Layer 4 of a small transformer language model trained on English Wikipedia (8 layers, counted from 0, width 64).
A neuron adds its activation times its output weights to the MLP's output. To switch it off is to set its activation to zero at one token and run the rest of the model.
A neuron's activation on a vector x is SiLU(gate . x) times (in . x), where the dot is the dot product.

Input weights of the MLP neurons that the questions are about. A number n stands for (n - 500) times 0.0011.
n18 gate: 340 772 497 862 469 567 833 461 322 398 601 503 272 574 397 604 401 487 407 741 381 473 777 404 615 531 584 688 544 394 463 413 443 572 561 226 735 633 623 628 613 527 481 579 552 346 212 597 580 646 387 394 431 567 413 268 744 294 331 229 411 326 382 435
n22 gate: 355 468 650 247 569 411 370 721 624 347 548 174 503 449 227 644 298 633 564 783 445 536 750 506 770 504 638 551 408 355 554 522 340 652 244 447 542 126 535 408 545 401 503 527 409 850 494 611 615 510 263 679 624 433 447 326 383 328 587 421 572 285 438 405
n48 gate: 597 339 417 584 295 235 697 586 693 456 338 89 562 749 553 682 430 544 415 384 379 367 368 211 675 265 548 306 681 691 577 736 346 640 359 378 356 511 583 435 432 655 648 594 457 606 603 525 894 581 281 667 581 587 176 767 512 373 473 764 437 484 565 657
n52 gate: 441 669 391 553 586 581 400 805 387 126 508 404 484 306 329 514 502 597 616 368 480 378 510 489 207 345 690 461 498 596 252 319 383 627 532 381 914 777 448 433 552 567 328 554 640 563 356 765 576 477 544 581 417 429 687 456 562 340 450 642 808 578 381 458
n54 gate: 454 516 362 441 613 555 513 532 581 601 553 379 517 491 376 543 373 628 112 299 533 694 555 677 425 393 450 479 533 644 538 373 653 733 382 434 734 281 545 448 597 339 600 572 212 760 529 528 354 546 455 640 365 187 750 615 390 307 699 740 658 655 688 538
n74 gate: 135 509 417 517 393 294 626 382 553 418 672 637 361 687 414 629 693 391 638 773 596 528 691 419 696 582 352 180 480 678 359 468 531 416 497 309 853 572 599 634 410 572 631 421 517 554 629 543 407 483 304 524 342 647 493 406 831 477 332 569 385 532 584 401
n79 gate: 256 548 628 607 656 409 519 730 347 627 596 808 369 733 432 635 504 319 559 385 658 699 383 368 526 420 553 336 454 434 238 450 538 557 547 521 492 475 513 406 321 573 584 240 570 512 614 363 435 594 305 603 551 440 521 580 393 621 514 529 755 437 410 435
n82 gate: 663 139 663 485 582 401 434 373 576 577 350 687 469 399 381 313 466 587 559 558 411 394 459 736 621 739 532 534 664 465 570 422 648 744 460 413 405 480 417 467 355 460 545 611 715 573 397 238 522 773 479 470 567 580 793 501 295 354 493 303 415 444 685 649
n86 gate: 396 474 696 215 560 470 567 715 462 116 505 435 463 832 511 640 542 539 457 525 392 446 539 265 418 284 335 614 420 654 346 415 417 523 604 270 334 661 404 538 317 478 606 340 426 576 583 510 794 397 353 503 684 189 412 990 351 561 559 663 660 384 522 513
n134 gate: 275 406 432 858 373 380 677 538 973 317 586 287 419 459 452 641 701 481 603 583 404 200 746 567 517 389 785 734 574 181 323 474 548 662 269 579 775 509 687 533 465 263 709 294 616 651 448 367 487 644 448 353 386 649 637 436 494 694 511 600 566 843 502 414
n137 gate: 279 268 468 636 316 447 737 705 713 418 836 606 771 530 544 559 447 386 532 548 350 326 450 603 547 515 490 589 529 263 469 404 514 431 629 262 488 462 623 451 761 275 587 539 414 302 325 606 753 438 224 764 500 391 528 314 361 463 734 515 559 160 606 558
n174 gate: 569 513 529 684 790 290 678 395 538 497 598 583 507 354 513 887 706 451 516 695 504 536 503 418 184 533 397 537 388 535 506 547 753 576 373 561 542 326 341 588 542 703 386 617 698 431 358 365 459 771 428 670 432 691 465 634 467 685 532 761 436 526 377 217
n180 gate: 380 582 311 174 341 591 514 461 503 361 583 587 396 484 211 435 544 775 592 445 131 523 570 785 304 481 464 480 653 445 448 384 543 415 446 374 574 641 466 472 611 626 552 637 386 710 651 453 529 414 498 835 363 714 530 343 487 399 280 670 519 550 596 530
n188 gate: 478 325 524 586 383 168 380 553 412 321 324 762 502 508 525 648 463 580 417 436 418 521 689 683 543 681 645 453 392 346 508 610 920 266 279 55 604 421 669 536 536 427 611 593 588 554 838 339 470 503 238 623 380 497 786 617 569 410 499 536 437 676 272 573
n18 in: 423 642 510 663 498 219 643 561 374 349 440 447 353 322 567 522 574 477 336 405 607 268 174 408 861 431 739 581 503 565 273 514 634 542 444 609 459 385 342 594 545 303 420 669 714 713 388 553 687 441 256 559 588 590 599 461 503 558 550 474 312 420 447 325
n22 in: 729 459 460 196 856 627 554 702 405 491 695 546 424 685 521 696 507 489 596 117 534 450 421 479 261 638 460 561 493 449 537 549 501 546 510 511 613 472 542 547 317 491 475 295 605 555 711 407 391 582 332 573 496 573 617 433 676 679 355 274 795 450 601 557
n48 in: 720 567 466 474 325 660 470 500 353 544 629 317 568 461 316 468 359 450 679 589 457 510 452 430 536 550 711 330 530 429 525 628 175 543 489 562 475 375 728 336 376 602 610 811 349 490 717 825 656 558 450 512 420 584 427 619 474 566 465 573 293 253 659 875
n52 in: 276 466 720 483 441 574 611 786 358 297 240 297 425 438 453 580 675 612 517 613 631 654 650 394 416 310 797 773 394 500 685 475 547 510 412 334 519 538 711 502 662 454 607 389 501 560 357 389 502 733 729 571 606 551 587 344 369 703 642 490 498 603 653 558
n54 in: 505 485 623 427 312 334 643 638 344 465 735 459 376 607 757 407 607 178 329 580 602 635 404 543 331 506 740 613 456 500 231 344 638 560 599 457 657 678 460 549 508 466 743 228 841 369 394 375 486 617 603 534 349 668 355 488 580 597 603 347 629 294 450 492
n74 in: 455 638 629 568 271 852 624 587 475 583 417 730 585 397 339 573 737 410 576 685 730 658 622 552 361 727 510 436 450 753 477 366 571 573 547 434 650 473 344 487 232 673 516 327 465 773 652 399 647 417 599 391 599 694 370 404 630 340 586 694 436 541 518 402
n79 in: 619 663 594 351 408 655 380 384 292 465 548 322 606 314 600 666 681 552 544 605 351 401 489 313 345 533 521 577 540 418 693 474 554 404 381 342 575 597 632 554 470 711 482 614 759 607 367 593 593 711 693 497 391 576 781 714 579 582 460 572 730 637 700 535
n82 in: 238 505 547 542 412 409 700 473 591 360 451 470 572 509 447 587 491 430 459 558 452 657 535 424 467 514 434 520 290 522 703 398 644 174 378 508 165 226 418 299 407 396 669 520 419 634 524 391 680 160 279 555 636 535 425 826 754 601 509 446 590 569 405 464
n86 in: 426 589 709 557 354 591 475 462 591 459 485 371 384 268 638 564 758 415 403 416 474 691 505 796 623 831 345 219 459 688 455 629 578 492 333 399 555 410 483 372 208 647 826 567 488 323 510 557 541 673 465 427 494 539 501 430 571 471 498 322 432 525 454 371
n134 in: 486 578 314 670 553 451 690 523 489 414 190 568 899 506 521 166 581 399 883 560 688 442 600 613 572 345 398 499 772 537 526 575 326 609 381 580 380 394 389 729 507 500 391 646 674 557 454 502 419 669 607 347 512 650 506 372 559 363 483 513 283 350 307 540
n137 in: 472 491 335 444 513 808 368 377 779 726 484 361 496 190 501 457 452 416 559 522 379 348 399 740 637 428 699 676 513 367 647 428 728 365 396 597 276 473 212 439 353 562 478 505 518 597 414 430 458 343 616 534 354 578 316 343 372 197 769 660 368 678 346 527
n174 in: 536 470 571 717 606 689 630 733 507 606 663 522 358 370 334 579 716 628 342 524 316 387 559 551 700 577 360 356 668 510 519 488 390 547 593 504 407 596 326 477 512 444 444 484 523 683 466 531 485 773 620 375 660 291 524 790 358 451 745 292 479 510 274 563
n180 in: 485 428 343 542 485 468 749 451 565 588 547 261 551 598 442 545 491 341 353 428 331 428 323 408 614 626 641 563 451 692 661 487 616 347 369 413 528 565 409 623 524 515 558 457 615 478 527 674 413 552 501 387 499 476 267 127 464 749 686 515 672 757 266 303
n188 in: 266 644 627 598 533 412 626 313 478 380 275 416 395 397 546 311 712 456 534 634 629 538 461 218 365 303 331 339 731 224 361 576 467 635 654 579 379 491 537 339 383 661 478 591 668 637 221 878 447 354 376 428 865 634 627 460 203 309 580 538 653 386 639 505

Output weights of the MLP neurons that the questions are about. A number n stands for (n - 500) times 0.0014.
n18: 394 372 484 536 519 766 279 561 506 572 504 525 492 498 360 629 398 349 437 558 466 587 274 628 576 379 462 451 324 454 383 496 470 518 560 511 332 543 651 384 477 495 656 509 524 321 474 703 590 479 533 603 488 433 504 623 401 440 468 439 642 564 380 466
n22: 336 499 476 321 498 476 506 276 612 411 414 586 494 391 574 400 365 429 398 674 608 529 308 538 531 390 434 452 577 620 569 502 585 605 449 511 681 260 407 482 294 459 685 596 603 450 485 415 478 455 483 528 458 554 362 585 394 301 499 707 502 384 474 408
n48: 531 570 429 442 378 484 589 390 542 663 486 669 553 657 576 439 530 638 467 660 529 632 565 484 526 731 552 505 503 214 632 378 430 606 638 475 516 607 448 497 500 433 497 581 303 415 428 568 503 358 628 572 551 522 497 471 432 321 314 590 535 324 441 474
n52: 512 565 546 520 633 606 412 353 323 540 695 600 541 537 438 538 524 622 452 488 616 636 530 424 580 330 725 452 471 418 402 444 494 451 457 375 401 515 501 516 591 355 621 588 638 564 467 300 332 487 501 662 446 582 668 418 461 640 516 544 565 233 569 523
n54: 284 419 420 382 578 502 485 488 742 598 528 536 569 604 422 589 352 602 350 345 502 562 563 338 616 456 355 439 550 601 613 545 476 419 468 606 596 334 539 622 625 393 503 315 415 706 639 401 455 665 388 533 639 339 451 564 308 348 514 511 603 554 659 445
n74: 505 498 711 557 407 570 491 446 466 350 417 519 503 373 436 371 573 745 684 397 611 559 660 587 523 518 519 509 629 513 659 553 505 307 250 407 644 575 502 400 456 481 639 493 403 476 319 425 492 319 574 621 476 485 507 574 475 558 514 285 426 467 429 602
n79: 642 409 470 567 536 517 473 530 647 342 477 25 442 616 516 511 450 489 630 523 447 497 665 389 383 343 463 536 635 412 510 485 343 754 286 513 595 511 459 529 701 532 546 477 468 506 412 501 467 495 493 491 556 370 521 440 684 514 490 542 516 543 547 646
n82: 383 517 504 443 507 409 445 478 399 674 500 420 489 615 525 420 429 513 566 540 553 651 392 457 589 351 553 397 517 464 359 319 477 653 557 508 681 663 537 581 560 361 644 300 405 281 601 419 572 661 395 402 632 501 679 294 501 508 583 506 527 552 380 451
n86: 361 538 578 479 582 479 656 512 495 463 501 426 338 538 447 520 613 591 522 553 490 338 482 507 453 433 339 743 373 487 388 415 490 667 408 474 492 558 535 585 437 778 508 658 421 627 581 495 563 437 387 445 555 443 500 585 305 322 451 665 548 278 441 542
n134: 454 629 620 485 459 601 381 517 600 488 469 550 558 463 516 398 482 373 581 488 535 394 395 510 658 581 645 605 512 321 611 578 485 506 499 254 568 890 634 416 430 678 526 444 586 503 538 732 434 512 477 442 442 385 706 550 539 543 629 470 645 494 386 576
n137: 583 547 533 350 441 479 448 442 349 376 379 447 523 401 566 555 440 377 528 479 404 550 413 384 474 585 615 300 581 477 381 355 417 703 303 483 785 630 627 611 580 428 618 454 444 433 441 720 458 453 576 378 549 700 452 499 648 589 358 623 458 659 615 430
n174: 689 597 579 544 415 506 444 401 547 557 457 359 578 621 462 509 293 526 559 433 494 638 397 415 535 635 372 414 434 616 549 460 616 613 515 636 458 450 504 449 309 590 518 405 515 309 576 562 561 443 296 499 495 515 429 334 300 361 500 569 591 340 628 521
n180: 305 486 416 473 654 563 475 536 544 394 460 572 442 488 540 343 575 404 630 611 655 441 442 629 608 493 386 496 450 518 313 538 392 673 480 548 429 518 480 732 566 486 614 458 304 547 637 605 625 710 639 453 554 434 452 554 408 472 799 519 579 402 407 585
n188: 570 397 704 396 425 560 356 584 615 538 308 298 510 595 440 500 468 468 349 547 832 615 660 547 540 511 491 575 571 409 642 408 501 561 554 502 482 527 534 544 466 322 656 581 392 439 679 420 523 506 405 576 360 603 319 544 309 595 527 676 560 409 546 422

Each question names a token from some text and the token that comes next. It shows the vector x that enters the MLP there. A number n stands for (n - 500) times 0.0082.

Then comes g, the gradient of the next token's log-probability with respect to the MLP's output, scaled to length 1. A neuron's effect is roughly proportional to its activation times (output weights . g). A number n stands for (n - 500) times 0.001.

"as", then "t"
x: 658 416 362 584 298 674 379 454 577 710 580 530 499 427 411 502 533 599 763 394 591 639 348 381 494 484 649 339 636 775 619 428 431 325 541 308 508 442 464 538 627 468 431 471 451 528 607 447 180 118 446 459 487 517 355 436 613 505 389 588 513 67 588 611
g: 576 654 304 366 402 452 578 409 533 494 575 470 158 326 463 437 675 403 366 655 377 582 468 572 530 657 430 420 581 547 647 639 511 505 344 457 461 714 597 522 413 668 618 333 403 764 362 297 463 505 492 573 531 492 658 394 407 658 625 167 405 380 442 523
Switching off which neuron hurts the next token most? n74

" b", then "o"
x: 373 487 418 464 441 581 612 511 418 534 348 570 463 452 501 272 490 415 523 712 446 559 362 578 545 561 472 468 421 559 623 457 522 282 367 476 526 550 587 513 430 395 574 642 550 406 620 615 285 553 343 196 529 584 420 531 407 402 379 645 480 576 691 578
g: 545 336 666 356 427 548 596 297 431 599 389 332 387 790 662 493 630 434 160 410 586 678 457 672 467 431 645 496 704 413 759 349 426 622 491 398 593 312 439 569 492 651 606 555 538 342 386 473 428 493 574 596 599 547 516 694 356 455 484 374 490 418 567 656
Switching off which neuron hurts the next token most? n188

"g", then "a"
x: 406 529 345 597 422 395 662 660 423 769 838 546 663 535 260 495 440 393 307 606 542 557 321 397 544 614 415 559 470 411 301 802 529 414 388 467 436 278 266 643 436 738 574 524 595 564 260 611 401 378 426 426 534 434 708 660 360 625 385 429 447 393 452 439
g: 613 427 328 417 585 333 498 441 550 551 435 399 712 604 477 557 581 670 651 452 312 483 439 262 319 417 602 621 357 602 699 512 663 487 459 641 371 485 781 672 487 472 659 628 389 503 549 595 493 429 504 449 578 593 607 340 353 512 285 617 451 869 424 396
Which neuron, switched off, raises the next token's probability most? n137

"an", then "c"
x: 371 350 548 505 162 530 415 528 325 714 546 417 553 505 605 535 574 674 471 546 594 448 614 429 617 653 757 925 624 528 491 450 571 372 542 516 477 331 212 846 562 844 355 457 516 430 497 458 425 495 521 370 619 548 586 438 653 483 392 543 685 623 414 485
g: 468 545 452 495 594 280 674 630 619 187 638 497 548 371 672 423 409 589 605 409 307 564 626 530 409 555 657 475 596 531 378 498 600 536 279 474 509 266 299 519 430 662 560 518 408 456 609 674 235 601 622 414 452 462 501 327 617 606 603 619 806 347 469 463
Which neuron, switched off, raises the next token's probability most? n18

" ", then "5"
x: 469 527 494 520 564 561 510 564 405 461 458 891 493 577 568 452 441 668 649 441 466 473 413 508 503 492 627 448 588 432 486 474 402 409 683 492 477 577 492 451 492 531 426 471 535 438 588 469 419 514 547 352 381 455 382 476 366 426 491 419 517 457 758 444
g: 505 404 398 458 436 402 591 550 545 601 320 386 465 610 349 346 317 541 383 501 386 649 628 590 442 755 505 284 628 503 722 413 340 471 656 546 540 246 533 466 658 579 336 616 348 472 398 496 666 211 458 623 639 734 529 433 665 339 424 581 629 511 655 489
Switching off which neuron hurts the next token most? n180

"el", then "y"
x: 595 407 607 581 499 612 524 531 688 576 609 477 357 370 621 265 522 540 438 595 656 567 320 471 646 569 374 679 453 384 703 524 625 427 631 728 521 517 180 461 430 385 693 562 556 498 412 545 365 118 587 449 702 341 466 456 376 718 485 292 377 443 595 456
g: 506 350 120 364 329 490 588 499 324 530 567 601 638 356 292 446 497 468 456 483 522 428 586 502 506 382 466 570 681 698 689 490 596 430 540 184 419 547 451 434 293 471 591 527 577 402 732 399 465 488 573 578 593 288 518 510 644 680 631 529 382 778 572 561
Switching off which neuron hurts the next token most? n174

"ro", then "v"
x: 507 434 644 478 628 537 601 482 455 507 601 384 511 293 522 471 551 424 695 534 492 636 223 508 609 529 549 481 796 464 426 249 430 308 446 289 556 386 676 420 336 783 572 603 415 355 364 726 578 363 510 349 648 434 389 527 561 552 415 770 284 688 505 571
g: 465 604 390 337 296 483 697 699 530 576 523 551 789 441 307 448 548 269 454 627 588 542 497 490 590 654 387 421 438 427 516 474 645 563 809 379 574 547 391 366 538 641 425 499 578 559 405 592 583 497 552 778 215 440 466 544 638 361 514 663 566 710 320 505
Switching off which neuron hurts the next token most? n48

"a", then "k"
x: 270 557 415 540 430 676 606 449 492 432 545 634 619 539 594 413 487 471 497 412 715 635 480 358 489 481 424 399 560 507 595 333 444 453 567 757 471 471 516 416 575 293 348 624 511 562 513 365 590 369 468 181 434 596 399 549 569 630 435 539 403 549 648 689
g: 508 288 608 466 703 453 690 616 273 450 368 501 567 364 267 425 441 504 558 199 654 505 545 544 345 431 312 408 513 531 424 167 502 519 539 699 596 605 447 696 456 331 558 565 398 366 652 434 624 497 586 508 639 502 609 366 251 538 453 431 440 659 577 426
Switching off which neuron hurts the next token most? n134

"ed", then "ic"
x: 693 342 464 712 345 513 768 380 530 490 653 613 351 604 518 568 565 599 557 589 538 433 512 493 696 619 502 615 370 578 696 399 494 233 408 512 499 723 257 436 517 769 460 516 598 547 267 427 493 502 553 292 576 362 315 321 586 590 452 764 340 602 401 475
g: 547 284 653 364 559 296 366 317 672 452 329 536 488 740 580 701 512 662 329 752 343 480 566 667 615 516 534 323 404 495 423 470 529 642 513 468 726 549 412 365 474 634 445 426 480 464 369 229 468 414 536 675 345 603 523 634 600 450 361 491 336 444 545 334
Switching off which neuron hurts the next token most? n180

"i", then "re"
x: 478 591 528 429 334 425 657 599 305 320 610 390 769 551 513 429 549 560 571 505 568 591 337 241 625 474 238 425 473 422 622 650 491 536 567 743 558 612 427 262 415 261 465 649 444 267 390 406 432 347 501 382 614 788 424 477 617 535 439 623 599 424 554 451
g: 450 407 648 577 153 574 449 200 448 426 535 557 523 605 360 300 537 576 350 364 484 317 570 610 395 562 683 658 621 521 501 604 502 402 495 636 564 513 203 328 315 515 612 707 446 473 469 449 547 539 515 535 386 645 523 533 437 376 629 377 408 814 377 498
Which two neurons, each switched off alone, lower its probability most, in order? n137, n82

"at", then "e"
x: 605 520 542 379 241 543 232 470 502 487 448 487 564 462 563 514 520 604 498 493 239 398 538 557 387 783 759 876 180 482 348 573 462 353 491 472 468 468 629 528 532 437 442 559 409 349 478 505 342 337 390 380 530 272 758 637 312 645 761 304 518 413 495 540
g: 583 430 527 420 364 375 496 584 502 557 418 623 658 489 380 504 429 682 618 584 346 915 517 624 474 337 385 388 513 586 250 573 640 452 497 507 454 629 655 524 435 388 592 685 611 385 300 234 622 672 420 498 545 430 613 547 569 288 430 527 326 298 623 465
Which two neurons, each switched off alone, lower its probability most, in order? n188, n134

" ", then "he"
x: 429 524 565 545 485 540 546 593 480 578 472 896 491 528 505 384 469 571 578 526 609 478 325 519 543 489 491 455 568 494 426 484 465 334 686 561 520 421 527 484 497 427 419 473 532 445 607 506 383 419 531 315 449 509 427 520 439 456 507 478 482 439 587 428
g: 495 415 425 466 698 750 404 665 432 601 714 377 656 417 393 519 670 557 269 231 474 266 445 667 716 643 395 682 517 542 296 429 455 549 388 391 468 558 613 533 445 480 706 564 440 322 497 433 430 425 417 469 239 508 587 564 343 575 643 349 470 415 410 509
Switching off which neuron hurts the next token most? n79

" and", then " p"
x: 476 326 476 450 475 437 427 473 497 745 329 453 468 539 618 446 523 752 496 483 608 437 615 551 507 512 507 627 334 509 429 595 473 325 727 669 576 421 584 441 368 521 563 407 579 532 460 365 264 456 737 307 653 637 294 529 627 497 478 438 348 584 470 532
g: 466 466 327 522 531 401 286 500 356 686 451 528 503 531 283 483 533 623 417 405 607 208 523 357 682 369 446 534 531 229 470 356 526 385 406 495 573 396 346 575 568 396 350 423 546 602 450 313 354 401 508 400 593 714 370 461 516 521 863 579 456 265 486 676
Which neuron, switched off, raises the next token's probability most? n18

"is", then " A"
x: 619 793 259 464 472 492 276 558 403 458 425 467 588 324 345 376 464 873 431 318 431 690 471 606 378 243 438 560 449 583 441 413 565 329 419 461 507 529 458 339 585 367 480 427 586 414 659 301 308 532 579 360 676 521 476 304 328 525 588 418 469 610 374 562
g: 441 437 610 355 162 373 546 420 290 356 502 425 563 523 573 634 397 569 667 246 381 634 452 691 322 470 439 415 542 450 730 571 230 524 464 441 511 650 495 548 565 519 593 465 674 440 362 433 585 290 636 544 378 312 588 355 299 555 289 456 540 620 534 433
Switching off which neuron hurts the next token most? n54

"om", then "m"
x: 542 508 489 504 403 775 461 478 584 661 447 446 503 583 491 406 581 606 560 527 491 757 297 491 468 456 471 250 597 621 651 649 502 586 125 544 527 510 396 422 654 453 339 608 522 334 476 365 308 278 522 263 475 416 544 333 711 473 439 672 200 343 432 473
g: 655 560 740 300 464 397 584 518 699 161 502 433 552 559 516 531 420 453 356 584 441 464 453 389 475 557 333 561 618 686 754 644 534 546 438 366 427 689 553 272 462 576 442 402 624 767 368 428 632 527 561 535 452 456 487 479 425 486 600 529 786 630 331 294
Which neuron, switched off, raises the next token's probability most? n134

"E", then "ar"
x: 311 643 550 425 611 521 296 573 493 593 516 407 332 457 597 431 621 558 573 513 611 529 84 587 589 204 635 592 479 460 707 518 434 285 554 474 480 356 487 455 602 491 505 506 517 562 307 485 459 487 443 307 455 379 521 459 617 365 721 559 442 397 699 504
g: 377 348 479 281 300 424 740 277 488 478 309 436 282 894 399 498 696 654 441 568 467 503 501 485 445 347 328 677 392 599 504 446 739 644 317 442 475 441 404 411 463 537 587 510 354 467 463 534 459 415 553 637 620 466 406 426 491 408 580 543 621 717 481 386
Which neuron, switched off, raises the next token's probability most? n22

"j", then "u"
x: 383 665 479 468 407 181 469 392 435 391 551 478 504 503 477 501 567 454 579 714 445 572 265 469 514 284 598 321 238 556 560 678 450 381 514 482 494 409 288 751 447 523 520 647 566 265 733 770 486 600 371 349 511 654 690 458 595 504 404 643 449 577 605 439
g: 580 712 401 629 249 631 384 706 536 475 467 719 448 548 397 524 545 514 632 550 396 788 551 365 699 486 545 566 567 470 593 403 652 450 428 497 511 561 220 337 530 555 407 498 437 625 415 513 317 625 478 391 276 729 502 753 594 466 400 333 411 660 426 639
Switching off which neuron hurts the next token most? n174

"e", then "f"
x: 531 397 428 372 383 467 501 659 471 515 601 482 486 515 364 537 602 258 422 546 657 641 700 578 463 277 601 425 619 628 616 564 619 390 519 539 491 489 487 274 487 453 466 650 483 523 451 433 171 274 671 321 579 544 568 521 501 546 389 675 289 601 588 663
g: 465 586 481 535 596 619 581 550 930 503 672 454 634 753 576 725 625 348 350 571 529 671 590 527 234 459 589 467 337 392 389 720 282 506 592 482 627 491 257 549 579 388 438 375 504 621 570 496 618 575 617 445 599 501 487 508 601 470 378 465 548 710 444 459
Which neuron, switched off, raises the next token's probability most? n74

" ", then "en"
x: 442 520 577 456 461 526 643 573 413 562 430 900 483 502 478 437 494 497 511 471 541 541 384 540 589 552 507 474 512 508 423 497 456 380 627 586 459 452 417 449 456 493 379 491 506 448 666 426 405 452 571 328 429 499 370 460 406 506 524 402 441 474 517 397
g: 605 151 465 490 620 426 766 571 556 431 619 475 627 439 578 363 662 415 531 401 420 613 436 490 510 581 479 620 378 684 288 769 522 538 418 325 508 658 446 385 441 333 483 650 313 478 690 554 443 747 454 485 258 464 647 359 456 408 636 393 494 609 368 530
Switching off which neuron hurts the next token most? n79

"ed", then " a"
x: 686 431 360 549 475 556 732 392 617 508 568 623 587 668 517 497 576 553 471 505 461 566 624 687 561 590 478 581 445 464 620 516 630 311 758 365 552 388 319 497 561 668 402 454 638 672 312 464 425 631 612 304 744 320 550 300 705 513 597 355 389 663 508 543
g: 529 365 593 433 401 466 469 557 212 555 605 519 337 634 473 387 420 588 425 288 671 334 703 473 364 652 351 702 503 465 489 491 183 728 513 459 524 403 276 472 653 512 417 513 579 522 448 405 492 340 430 642 708 630 628 533 439 642 440 510 394 523 649 772
Switching off which neuron hurts the next token most? n18

"ar", then " s"
x: 521 608 750 517 575 333 285 654 401 746 377 476 402 340 471 319 621 697 479 654 535 578 576 416 641 654 394 528 421 399 561 376 597 632 354 608 416 550 219 533 626 423 504 535 385 447 309 603 458 460 489 379 842 502 541 358 640 454 482 414 440 396 788 573
g: 426 423 586 500 592 455 340 776 339 505 472 481 405 227 476 670 767 462 337 418 762 482 456 597 453 373 581 391 249 476 491 522 535 539 368 456 535 594 711 544 586 533 277 489 417 555 325 423 463 617 711 491 440 748 500 713 443 590 380 402 359 607 645 490
Switching off which neuron hurts the next token most? n22

" the", then " M"
x: 434 649 370 587 421 400 341 541 296 547 396 472 564 220 569 453 577 792 381 318 597 566 483 621 391 365 518 498 585 553 460 531 357 315 385 516 567 612 549 295 490 383 415 353 631 517 658 270 236 533 564 296 654 352 465 470 315 557 461 382 416 544 490 407
g: 468 422 628 308 328 360 450 480 530 361 403 616 441 455 668 675 250 467 657 292 625 596 565 733 396 522 537 406 573 640 624 548 479 492 346 414 584 708 596 525 558 669 690 443 452 432 277 525 603 504 525 547 291 272 505 376 397 512 343 477 634 663 746 379
Which neuron, switched off, raises the next token's probability most? n52

" a", then " c"
x: 521 744 517 539 516 493 291 616 466 593 511 498 356 299 609 435 387 448 376 404 487 477 479 542 398 233 720 505 550 417 671 431 628 337 635 453 475 469 619 373 398 236 461 388 525 478 437 439 327 543 540 112 480 496 663 473 518 465 661 256 474 546 491 501
g: 556 403 310 543 381 481 343 309 302 322 393 483 625 519 447 399 429 586 372 609 778 337 560 671 561 613 455 627 275 432 485 587 596 443 369 673 565 695 462 605 514 365 471 520 555 461 632 97 545 477 700 484 426 574 462 718 601 470 530 432 333 544 638 472
Switching off which neuron hurts the next token most? n134

" ", then "on"
x: 442 506 596 502 506 534 543 564 486 642 485 902 466 515 474 354 527 549 585 548 600 533 338 537 586 495 478 389 564 498 422 524 504 323 720 597 526 446 510 510 501 458 425 477 541 492 560 500 379 462 521 355 453 531 407 533 485 490 478 495 458 463 535 430
g: 765 458 421 383 427 397 359 360 601 363 624 390 531 264 535 321 478 641 691 392 550 540 386 562 616 546 615 401 483 766 706 253 557 529 679 351 453 524 550 502 566 578 470 569 731 429 626 446 401 210 549 653 552 492 448 346 636 662 429 508 642 418 624 423
Switching off which neuron hurts the next token most? n74

"at", then "er"
x: 653 557 493 560 288 730 568 657 631 453 558 498 447 349 519 330 598 502 622 349 538 435 534 516 370 713 586 558 369 548 368 691 445 303 486 477 434 684 239 551 535 471 486 538 402 318 412 517 353 416 381 247 492 427 800 698 444 428 805 382 375 549 397 507
g: 695 522 624 650 550 291 499 490 698 578 562 444 596 394 503 378 486 443 630 769 436 457 581 744 654 243 398 439 491 601 623 453 364 552 717 666 642 446 421 651 651 574 670 390 338 633 535 511 331 469 489 342 692 607 570 673 442 305 589 364 546 557 588 386
Switching off which neuron hurts the next token most? n52

"i", then "r"
x: 414 748 600 407 471 350 606 620 483 539 557 368 628 521 464 550 527 422 442 531 522 528 363 345 451 678 404 352 356 447 644 703 396 307 430 472 440 496 651 326 438 398 534 706 338 263 458 661 535 445 469 327 639 551 316 535 667 461 284 673 598 602 570 511
g: 429 805 368 361 440 402 708 637 547 580 254 506 480 485 584 516 572 554 628 509 337 567 472 517 493 473 611 514 420 552 432 684 659 598 491 545 632 719 634 546 740 522 166 338 372 514 446 559 573 454 352 441 518 652 487 367 466 529 570 781 564 375 654 275
Switching off which neuron hurts the next token most? n48

",", then " S"
x: 487 528 460 442 650 428 619 480 393 453 387 490 630 665 611 453 437 427 542 513 652 417 615 594 278 668 562 820 540 413 321 430 342 433 513 317 504 298 573 520 538 386 485 412 668 686 441 252 429 188 692 255 507 528 540 452 408 373 519 423 469 546 510 454
g: 443 643 613 411 201 491 526 619 629 487 288 620 434 489 673 596 443 519 498 452 606 670 481 694 399 600 696 548 645 587 487 533 520 570 298 506 482 563 579 468 565 619 658 281 685 343 310 559 604 548 571 600 129 309 537 472 399 617 252 435 519 532 581 413
Switching off which neuron hurts the next token most? n134

"f", then "es"
x: 565 331 178 634 672 410 580 382 581 312 536 517 445 614 447 544 526 396 623 715 336 490 437 536 528 604 466 385 610 578 458 533 508 294 620 621 611 618 381 526 576 458 283 587 423 510 473 677 243 396 480 323 618 705 721 583 462 474 299 457 837 632 605 464
g: 650 417 245 588 341 398 538 564 559 559 646 440 347 562 461 593 471 297 388 525 462 627 340 418 468 467 585 624 531 545 583 428 321 562 643 407 551 525 521 538 565 490 532 382 417 281 478 343 613 805 384 641 535 457 664 347 517 583 716 744 578 431 109 436
Switching off which neuron hurts the next token most? n74

"st", then " of"
x: 585 384 543 278 486 513 541 501 409 452 691 531 708 434 516 410 677 717 553 785 458 623 327 703 493 474 419 159 298 610 508 390 457 354 487 427 524 524 596 577 581 549 632 411 456 556 800 338 373 614 507 389 708 557 562 526 506 595 471 285 182 426 608 422
g: 609 386 520 323 505 532 593 527 542 677 788 561 578 582 554 426 618 587 448 496 386 459 392 485 782 461 692 474 588 604 627 619 342 502 431 484 188 454 535 649 478 637 492 561 499 622 561 626 363 153 580 341 487 589 719 526 542 502 621 603 513 181 441 445
Switching off which neuron hurts the next token most? n188

"al", then " in"
x: 594 593 463 528 652 535 548 290 480 682 491 506 393 567 560 550 598 540 621 824 640 665 327 582 453 636 354 630 544 467 417 344 597 244 694 662 478 299 296 301 528 561 669 512 542 586 379 160 588 578 508 420 665 449 706 498 461 692 626 494 515 516 668 484
g: 785 341 415 729 512 410 622 412 425 460 437 476 585 347 351 557 659 443 397 542 558 332 529 633 525 400 377 608 490 408 420 433 495 619 702 342 483 555 274 397 765 583 570 595 480 819 480 431 533 332 529 536 469 607 345 623 670 497 791 488 646 580 409 604
Which neuron, switched off, raises the next token's probability most? n82